Layer 4 of a small transformer language model trained on English Wikipedia (9 layers, counted from 0, width 128).
A neuron's activation on a vector x is GELU(gate . x) times (in . x), where the dot is the dot product.

Input weights of the MLP neurons that the questions are about. A number n stands for n times 0.0075.
n72 gate: 15 26 -1 24 -34 11 6 -19 21 9 -3 11 2 -4 49 7 22 28 7 -1 9 -20 -7 27 -9 11 14 20 -31 15 -17 -7 17 -19 10 -15 32 -28 -15 39 -62 6 3 7 7 15 -52 29 21 33 38 -5 21 0 -33 19 23 13 -29 -4 26 -34 1 16 2 4 -35 -33 -35 -52 -12 15 32 -12 -4 -20 -23 18 7 -25 -15 1 -5 42 44 7 -25 20 -25 -40 -25 37 -9 -23 -29 -38 24 6 -12 -21 -38 -6 -4 -60 -44 -7 32 23 -40 -10 41 -29 -25 13 -8 -16 26 36 -15 26 -34 26 28 1 6 36 -38 -5
n132 gate: 9 0 -10 36 2 -1 -32 19 -24 29 29 46 -6 -24 -31 3 32 -18 54 -19 -9 -25 22 28 -16 7 -18 34 -24 -15 14 8 20 -22 17 45 14 -29 46 53 13 40 0 -1 -45 0 -12 57 10 -32 32 12 -31 23 -2 27 5 -8 -22 14 28 -30 -7 24 5 -18 11 -54 10 10 15 -17 2 2 -14 -9 -47 -6 24 -8 -23 5 7 -8 -29 -31 37 15 6 -20 51 -8 20 22 30 6 -32 -27 -21 9 11 -23 -11 3 -38 -68 30 -34 8 12 7 31 -48 -11 -33 -2 8 46 -51 -16 17 8 5 -16 -5 30 -8 -2
n133 gate: 12 4 -1 4 19 0 11 10 0 -11 -25 28 9 -13 -5 17 8 13 -3 -27 19 41 -44 -14 1 -9 10 -11 -17 -16 -13 13 -3 9 -7 -1 -28 21 -20 9 -12 8 -2 3 -5 7 -53 -1 -10 27 3 -13 -4 7 -6 30 -19 -9 27 15 -25 13 1 7 -22 -14 53 -16 16 -48 -11 15 -14 15 -14 13 -18 16 -12 -23 -15 1 13 -47 -36 8 -13 -34 21 29 55 26 34 -11 20 -5 16 20 22 4 30 -5 34 -2 3 14 27 -11 -42 -19 -7 38 -54 9 -18 -25 7 -27 -52 59 14 9 -38 16 50 34 2 14
n164 gate: -7 3 -26 59 -10 -5 -66 30 -11 28 -9 16 -19 1 -41 3 -46 -10 6 24 56 -25 1 38 -3 -1 -27 -32 -4 -28 -6 -38 -15 9 25 -15 -2 -34 -15 4 2 -15 22 -5 5 20 8 7 24 -2 -10 6 12 -23 22 25 -20 0 24 35 12 -31 -5 -19 -28 -41 -12 13 -13 0 -48 -29 67 11 -14 40 -51 -9 -48 40 -23 21 -23 -38 -22 -50 -1 -16 10 22 10 -5 5 16 32 30 26 -37 15 61 10 23 -47 -11 -25 -57 0 11 21 -17 14 16 -15 6 -3 -13 15 -16 36 -43 38 47 29 36 -30 21 8 -39
n171 gate: -6 -17 1 -3 -6 -3 15 -2 -3 26 -6 17 13 -10 24 6 -9 -16 -36 37 17 4 -31 13 -26 46 42 42 -6 11 28 2 -38 30 -2 -20 17 -21 6 28 29 8 -15 18 -17 20 -4 -13 7 38 1 -13 -7 -11 -24 30 18 -8 -5 11 51 27 8 20 1 28 4 36 3 -18 -20 13 12 -11 -14 -8 -40 6 -34 15 -20 -10 -21 8 8 -13 -26 -31 -27 32 21 -11 54 -9 -4 10 21 -1 39 2 17 -29 -36 -1 -13 13 32 -33 10 58 11 22 40 17 -59 12 -21 -10 -13 -11 38 -6 -17 30 -15 -13 44 -30
n184 gate: -44 -18 34 17 15 19 -22 43 -8 -31 28 7 33 8 -59 -37 2 -29 11 15 26 6 -25 -9 -43 12 -15 48 -47 33 -20 -32 -25 -39 23 32 44 24 23 44 -17 -16 15 9 -33 -13 -2 -2 2 -8 32 -34 -9 21 1 -51 15 -11 -30 -19 -38 6 23 -36 15 2 53 6 -3 -2 2 -20 30 -16 -15 -39 -22 -54 1 2 8 33 -3 -26 14 -50 21 2 9 -19 27 -1 8 -7 33 1 -9 -55 -11 18 52 4 -6 11 -37 28 6 -27 50 42 -28 20 8 20 -27 -15 28 9 9 -2 -1 20 -18 -19 -9 -25 0 17
n230 gate: 5 -14 1 16 14 6 -8 -29 24 9 -15 -14 -2 21 19 -13 -10 16 -22 42 25 18 -22 -5 24 38 -58 -7 7 19 17 -4 31 19 2 42 -1 -18 15 39 -34 10 -17 -45 -29 32 6 -16 5 -14 17 -19 42 -7 -18 -1 54 -1 31 25 39 -7 41 -13 -35 8 -39 -5 -33 27 7 32 12 11 -11 -43 -27 -15 -29 -23 -18 34 -4 54 -21 -1 -18 -6 -26 -1 9 -9 23 -25 -54 16 -33 -24 29 -25 4 15 -39 -47 4 27 19 -25 -12 3 -34 -39 23 -13 -24 -18 -7 -24 9 -5 46 -26 15 -12 -51 11 0 1
n245 gate: 26 24 48 30 10 77 -72 28 19 -1 14 20 60 9 9 3 -2 16 10 22 6 -29 -41 2 33 -11 -15 -21 -41 19 -19 51 2 5 8 -2 -9 -22 17 27 -21 -38 -19 -17 12 1 25 8 -23 0 40 -7 34 16 9 -54 10 -23 -5 30 -3 -9 6 45 -14 5 4 -13 5 -40 24 -1 10 -15 -16 10 -22 -7 -26 -30 -30 50 -49 -23 21 -10 -21 -7 12 -18 25 -43 32 5 -27 -14 -6 -29 15 6 -16 16 14 -49 -13 2 -9 30 41 -19 -27 47 21 -27 -16 41 -15 -41 17 28 31 -1 -22 9 50 28 -28 10
n297 gate: -1 -29 15 -14 26 22 33 -4 26 -11 -2 -21 -20 12 -71 21 22 4 35 27 7 19 -2 -19 -11 27 63 23 -32 -4 19 -14 26 13 15 -13 -36 -5 5 6 -22 27 -20 17 -13 0 -8 -56 -34 -1 28 2 28 4 22 -27 -24 12 40 33 -22 -15 35 45 -8 78 18 -34 -9 -30 -15 4 5 31 23 -18 -9 -52 -10 -14 31 6 -15 17 -24 3 -22 -17 4 -11 8 11 32 -10 39 -28 -14 7 28 -22 13 49 -18 7 40 39 -34 1 9 4 -22 56 -16 -7 52 0 9 -4 9 2 -4 -11 -20 6 35 -8 15 1
n72 in: 14 40 38 -8 21 -28 9 13 13 36 -28 10 4 12 -35 -28 22 10 17 25 -14 -27 -1 -19 -24 20 -10 11 -30 30 21 8 6 -4 13 -4 -29 -17 38 12 0 6 24 -40 22 15 -17 2 38 7 10 0 63 -44 56 -36 16 -8 20 24 3 -19 21 -15 -2 -38 17 -36 -24 21 -12 -29 1 7 -29 16 14 -38 46 -65 37 -39 -30 9 22 37 -28 38 12 -37 -16 3 -11 -24 8 7 -37 7 -14 12 3 14 6 -20 20 -1 -12 21 -8 -5 0 16 1 1 -40 -58 24 -6 -12 13 12 29 -17 -25 -8 19 26 -30
n132 in: 16 -5 -30 25 18 36 30 -12 7 42 -19 -53 3 2 10 -39 1 12 -31 -31 -11 -13 4 -14 -3 2 11 -37 -9 -1 -20 14 3 19 -47 6 41 -22 -39 -20 10 18 -20 -4 14 16 1 7 31 -6 7 -17 -24 0 -16 14 17 -16 2 -11 0 55 -38 -7 -8 12 19 0 -10 20 -14 -7 9 -19 -18 29 -1 -16 -9 48 -22 -6 1 56 29 17 -10 -1 4 22 42 2 -14 -39 -50 -27 -15 -5 21 8 -15 4 22 12 12 5 -86 -14 -22 23 48 -26 4 6 -36 -21 -39 23 16 -25 -37 -30 1 2 -5 -24 -13 30
n133 in: -14 -24 -32 -32 12 -15 -9 -48 -59 29 41 1 -52 -27 -10 -26 -17 -16 3 25 -23 11 1 -14 -7 -2 -30 -21 16 14 -14 -18 -12 -33 10 -9 -29 20 -1 3 -31 36 27 -3 -21 12 40 26 7 30 -24 17 5 -12 33 -4 -31 20 10 15 39 5 26 10 17 -25 0 -31 -2 -9 -29 12 -1 25 -25 -19 3 32 4 3 -23 15 13 -16 45 8 -20 -8 -5 1 11 -1 -9 -21 -3 36 -31 -3 3 -18 49 6 -6 -77 10 -28 -4 3 12 -11 -4 -19 6 -2 40 -45 5 5 -12 -50 17 10 -4 14 -13 9 12 5
n164 in: 9 14 -1 8 -16 -1 -6 -24 40 24 -33 -8 -36 28 3 47 34 42 -45 -30 -50 3 23 -40 29 -4 -36 26 18 67 5 42 -20 2 -20 20 37 0 33 -26 2 2 29 22 -6 -3 15 -22 -44 -43 -16 -58 -20 25 -20 2 20 -7 -24 -58 -29 2 -22 -43 -7 7 35 -16 -13 11 -12 0 -2 31 23 -50 8 30 22 -10 -9 -23 6 0 10 -75 19 -30 14 22 -2 -12 14 -6 3 24 -4 -1 1 -6 54 -28 -34 30 43 11 4 1 43 15 -23 17 17 -3 28 31 24 22 62 37 24 -10 -3 -29 -16 -2 6 39
n171 in: 19 49 10 2 -11 -11 49 10 -1 56 -8 12 -12 22 39 39 -14 7 -4 36 -52 7 30 -36 17 15 -26 -20 21 -9 13 21 2 16 -24 14 22 -50 -72 18 26 -28 -33 -83 -7 1 -32 35 -17 15 -17 -36 -3 -42 -9 6 9 37 8 19 20 -10 -12 -9 40 28 14 -21 -5 22 49 2 12 -24 17 -56 -13 26 -12 16 7 23 -12 -77 50 2 -46 -53 -6 2 -14 2 1 -20 -2 -1 -10 -26 2 28 8 -15 -19 9 -3 -7 39 -18 -62 -13 -20 5 14 -12 -44 19 -5 -1 15 49 -1 -11 33 -2 5 4 -33 -18
n184 in: 8 -14 0 -39 59 17 -10 -11 6 -12 -17 3 0 -2 -36 -3 -23 23 28 -25 25 21 -21 19 -23 -16 38 -26 10 -24 -25 34 31 20 -7 -13 49 -29 5 23 14 6 -46 -28 20 -9 37 8 33 -1 7 13 -10 19 16 27 42 -40 7 -3 -5 33 -6 -16 -2 -3 1 29 18 -17 6 -22 13 -10 44 -14 -11 5 9 31 5 -20 29 17 -23 3 26 -16 -10 16 19 1 1 -33 12 15 -52 -23 37 -18 10 -21 42 19 1 45 5 -7 12 10 9 13 4 49 38 42 5 25 6 19 -28 19 -28 -14 9 28 26 -1
n230 in: -10 -14 -23 -46 38 -21 -1 -2 12 -11 -35 21 1 34 -16 26 30 -8 -57 -20 -15 17 -19 19 -42 15 2 46 54 12 41 18 22 13 -26 13 -9 10 -31 -12 9 -27 11 16 9 27 -10 34 -5 22 -9 -57 -29 22 -50 10 -16 -45 13 -7 17 32 0 15 13 20 25 -2 1 -6 -38 18 -20 20 -20 -4 4 -34 -29 52 -61 -18 39 -5 18 -13 -6 -6 -41 50 -33 8 -31 -16 -10 -12 -25 -1 41 20 -6 30 -67 -6 30 -11 -4 -23 -14 52 9 -36 -2 14 -52 -11 2 6 -26 7 2 52 -43 -10 29 1 67 28
n245 in: -16 20 -43 -81 -14 -27 -15 -18 1 -11 33 7 5 -26 -6 95 -6 42 -33 41 -15 -18 -34 15 -59 27 -34 -5 8 -28 -16 12 -51 -22 28 37 41 6 -10 -27 -20 -7 36 -19 -10 16 -8 14 43 8 11 -30 3 -15 30 6 -6 -34 -22 -24 26 -16 8 12 22 -31 -10 0 -4 -35 -10 26 20 -34 41 19 10 -13 23 -3 -2 -36 6 21 -22 24 54 -30 -39 -4 9 9 -12 16 -10 18 24 16 -43 30 -26 -12 40 -25 -49 22 -6 1 12 44 24 16 -32 6 -16 24 25 -11 -37 -10 -4 -14 41 44 -21 -31 -5 -20
n297 in: 1 4 -37 -17 0 7 21 -37 -5 25 5 -7 9 17 16 28 45 -25 -20 -18 -35 25 -12 23 -63 -1 0 -26 -16 -48 -16 -2 -27 -28 40 14 70 65 4 -15 -48 -44 8 5 18 2 -36 -40 -11 21 -5 40 -34 -31 -43 -5 -7 6 -30 -52 9 9 -14 -24 -27 9 -31 6 42 -4 -5 -32 -33 20 -24 -5 13 0 14 -11 14 -12 27 -6 6 -9 -14 3 -15 -35 -16 -23 -18 15 25 -19 35 -4 -21 -39 -39 8 -38 -21 7 -21 -10 -6 -3 -21 -30 3 -13 18 2 36 -20 -7 23 -15 49 32 -50 -5 43 35 7 11

Each question shows a token from some text and the vector x that enters the MLP there. A number n stands for n times 0.031.

" British": 12 -34 -15 10 -21 -10 6 -23 12 -1 25 14 -10 10 -3 42 -48 31 -9 -21 -28 -26 -12 -52 5 -11 5 -13 -12 -7 -25 -35 22 -9 -19 -4 7 14 -31 6 -27 -10 50 -4 15 -34 9 -19 -7 -9 8 17 -11 -29 -8 -2 10 1 17 16 -33 6 19 -4 15 -4 8 16 2 -11 10 0 12 17 -12 -25 -3 6 -38 -15 -9 20 18 -10 23 29 23 -11 7 -10 -2 -38 7 15 -14 -6 20 -5 -32 10 6 12 -12 17 7 44 -3 24 -35 -15 8 12 -33 -4 -16 -1 27 -26 -7 8 24 11 22 25 0 -23 4 3
Which of these neurons fires most? n133

" on": -18 10 14 14 11 -24 -2 12 6 27 32 5 -5 -1 19 -44 10 11 3 2 -13 -17 7 -5 -11 -10 41 -20 1 -4 -22 -17 8 -16 15 32 22 23 54 29 20 1 32 12 11 -66 -4 -5 15 24 36 29 -41 -4 3 43 4 25 8 -13 -27 -2 -7 3 15 4 -29 -2 14 19 23 -25 -8 -4 -3 2 -5 -18 15 1 -4 -30 -1 2 -6 -12 3 -3 7 -13 10 -21 16 -4 -9 -5 14 2 -10 -17 -13 7 -4 -5 -24 -4 9 -22 -20 -14 13 4 16 5 13 -26 4 23 -6 20 -19 -22 -9 -23 0 -28 9 -1
Which of these neurons fires most? n132

" Japan": 43 16 -36 22 -43 -10 30 -8 6 -30 29 -10 4 -10 4 12 8 31 8 15 11 -9 3 3 -12 -8 8 -35 -9 -18 -19 -17 16 -8 -26 0 0 -3 -17 11 11 6 30 3 19 -51 26 -20 -19 -30 6 -38 -28 -19 -32 11 -1 37 28 -21 -13 1 -13 9 30 -15 4 -8 -13 -11 -4 -1 -3 20 -3 -20 -7 32 -22 -7 -20 15 50 -16 -22 25 30 8 7 -24 -8 -34 -16 3 -13 1 11 -8 -17 4 15 7 7 -25 -7 -18 19 1 3 29 13 18 -2 -11 12 -1 6 -20 9 14 26 3 2 8 9 -39 10 11
Which three neurons fire most, strongest first? n184, n230, n133

" dis": -16 -15 1 -20 46 -18 -11 9 2 35 -18 22 -26 0 -36 -13 -2 42 -18 -19 -5 -6 4 -37 -12 -11 16 -14 45 -20 -17 -28 15 -12 9 10 7 5 -12 -13 4 -7 -5 9 -12 -21 -23 14 -11 26 39 9 -8 -13 39 29 0 3 -9 -17 3 19 -21 41 3 27 4 -3 -18 -2 12 -15 -45 17 9 12 -3 -35 -10 8 33 -37 -5 -14 -25 17 7 4 -6 7 -21 -32 -12 -13 -27 -4 6 36 11 -8 16 -15 2 -6 9 -31 13 0 -18 -20 12 -6 3 2 -12 -18 21 7 25 13 -27 20 22 18 -1 37 -24 16
Which two neurons fire most, strongest first? n133, n297

"ross": 23 -22 -13 -2 -16 -4 -12 13 65 2 -1 -17 -23 -15 -2 -8 6 -31 -46 -19 -31 -2 15 -52 1 -11 15 -6 -19 23 -22 27 13 -23 3 14 8 32 29 19 -19 3 48 -16 2 -23 35 -12 -16 -2 4 12 -47 -7 -9 9 -8 11 -19 -27 -14 5 -1 20 -17 3 -1 22 1 16 -17 -15 -22 -4 55 -8 -3 0 22 20 22 -3 39 16 -27 11 -9 5 -7 -20 -6 1 3 -21 -45 -18 -8 12 -4 -5 10 -7 -24 -3 -42 3 32 0 -9 17 -12 -26 22 6 5 -12 9 -4 -7 -3 -12 -23 -14 26 -19 -1 4 -16
Which neuron fires most, and how strongly? n171, at about 0.22

" in": -13 -9 -5 -7 -6 -5 -11 4 -3 3 14 8 -13 -16 10 -22 28 -9 -46 11 -25 2 14 -8 22 -10 25 8 0 -8 -20 -6 17 23 14 31 36 41 22 -33 -18 6 0 15 26 -67 -2 -15 4 -7 14 -6 -10 -10 1 14 -2 -5 11 -25 -42 30 7 -22 -8 12 -4 6 14 26 17 -8 28 27 11 8 -5 -14 -7 13 -12 -15 25 3 -25 -11 10 3 0 -9 -24 -13 -1 -12 1 5 9 15 7 -5 -21 29 15 4 -46 -16 6 -9 -26 -7 -6 11 1 -26 -2 3 -12 -11 -9 7 -4 14 -2 20 58 -18 -1 -11
Which of these neurons fires most? n72

"als": 2 -37 -15 -34 15 -31 15 -2 54 31 24 -20 8 -16 -3 -32 -8 15 14 -9 10 -29 -4 48 11 -9 -24 10 -2 4 10 31 11 -2 -33 10 -19 7 -6 12 -17 -49 -26 25 22 -19 -6 -21 30 -27 -2 -3 -11 -13 5 42 -31 -11 -12 10 -8 31 -4 -12 -19 -1 31 6 -4 4 -24 15 8 -18 23 18 -6 -18 -9 -9 6 -29 16 -4 1 12 -3 -32 9 11 1 -24 -14 -31 -9 0 0 3 -4 29 -5 -1 9 -3 -3 -22 -1 -7 38 58 15 -4 27 -21 -1 -21 -11 9 -5 -15 -54 -1 4 -10 4 -6 -16 -2
Which neuron fires most, and how strongly? n297, at about 0.32

"\n": 32 -2 -21 9 36 -23 -14 34 29 2 -22 4 -18 2 -22 29 20 1 20 14 1 -13 23 -16 -31 -10 11 -4 29 25 2 3 30 13 12 7 2 -15 11 36 -3 -18 41 -35 -27 -30 37 -16 9 6 0 19 4 31 0 27 21 -10 -6 -27 -36 -4 -21 -18 -8 -24 13 -38 -9 -15 24 -5 20 -3 14 20 -4 -6 -26 -3 -5 -18 -31 -5 -4 11 -16 10 12 -37 15 -3 1 5 13 15 22 -17 9 -20 32 -5 28 28 27 12 21 -15 16 27 5 22 -16 -19 -11 13 -2 28 27 5 9 -32 29 10 -6 -27 -14 -14
Which of these neurons fires most? n184

" October": -10 -42 -4 -13 -16 -11 -4 4 -9 25 18 -17 -11 -6 38 -3 8 22 30 1 7 -13 23 14 -8 -11 2 -39 22 -4 -54 21 0 11 -11 -12 35 13 18 -20 -1 6 -27 31 -9 -22 -21 38 9 -18 20 -25 -9 18 11 14 5 53 14 -19 -28 -9 5 3 25 -1 9 -1 -10 33 -24 12 13 -7 26 36 -4 1 -50 -12 -2 29 -5 -16 11 28 -13 -4 2 -4 3 -15 1 -15 3 2 -4 11 -19 -24 -10 11 -12 4 -39 1 0 10 -11 -3 27 -25 -9 -17 7 0 -3 -8 -22 3 -5 -11 -17 -17 -20 -47 31 -34
Which of these neurons fires most? n230

"ion": 10 10 -30 -5 24 -17 30 -16 24 -6 -21 -11 25 -16 4 -19 6 6 -5 -24 3 1 -13 -11 40 -10 3 -14 0 -18 -7 -12 -7 9 -17 -19 -8 -24 -16 -22 19 -41 26 16 25 -49 -15 -25 -3 -9 0 -16 -9 -27 -3 27 -14 4 17 -26 -3 22 19 6 24 61 28 1 3 9 -22 -11 11 -9 17 -36 -4 -11 12 -3 -3 -9 27 7 18 3 2 9 8 9 -14 -35 -17 -30 8 -32 10 -8 -5 21 4 -32 0 63 -5 -10 -24 7 21 49 2 12 18 33 8 5 10 -6 19 -18 -28 10 13 -10 0 1 -21 5
Which neuron fires most, and how strongly? n133, at about 0.42

"ost": 25 -48 -16 -10 15 -10 -19 9 -7 -22 22 -9 -13 9 -10 -36 8 -15 11 18 -24 -13 -10 -42 13 -9 -1 -11 -8 32 7 -9 -14 9 -2 -16 -7 9 39 -40 47 -18 -59 -9 25 -51 11 -10 21 0 0 -4 -19 1 42 -12 -30 -5 -10 -43 4 -4 -13 -22 9 2 -15 57 -26 -4 -1 -8 -12 -31 31 18 -5 12 27 5 11 -52 -14 25 4 20 -13 -8 3 -4 -16 9 -2 -22 7 -9 -18 38 17 18 13 9 11 -16 -2 -6 -1 -3 13 -2 1 -13 36 -13 3 34 -1 5 -5 6 17 4 -14 -6 -19 -24 -14 0
Which three neurons fire most, strongest first? n297, n171, n230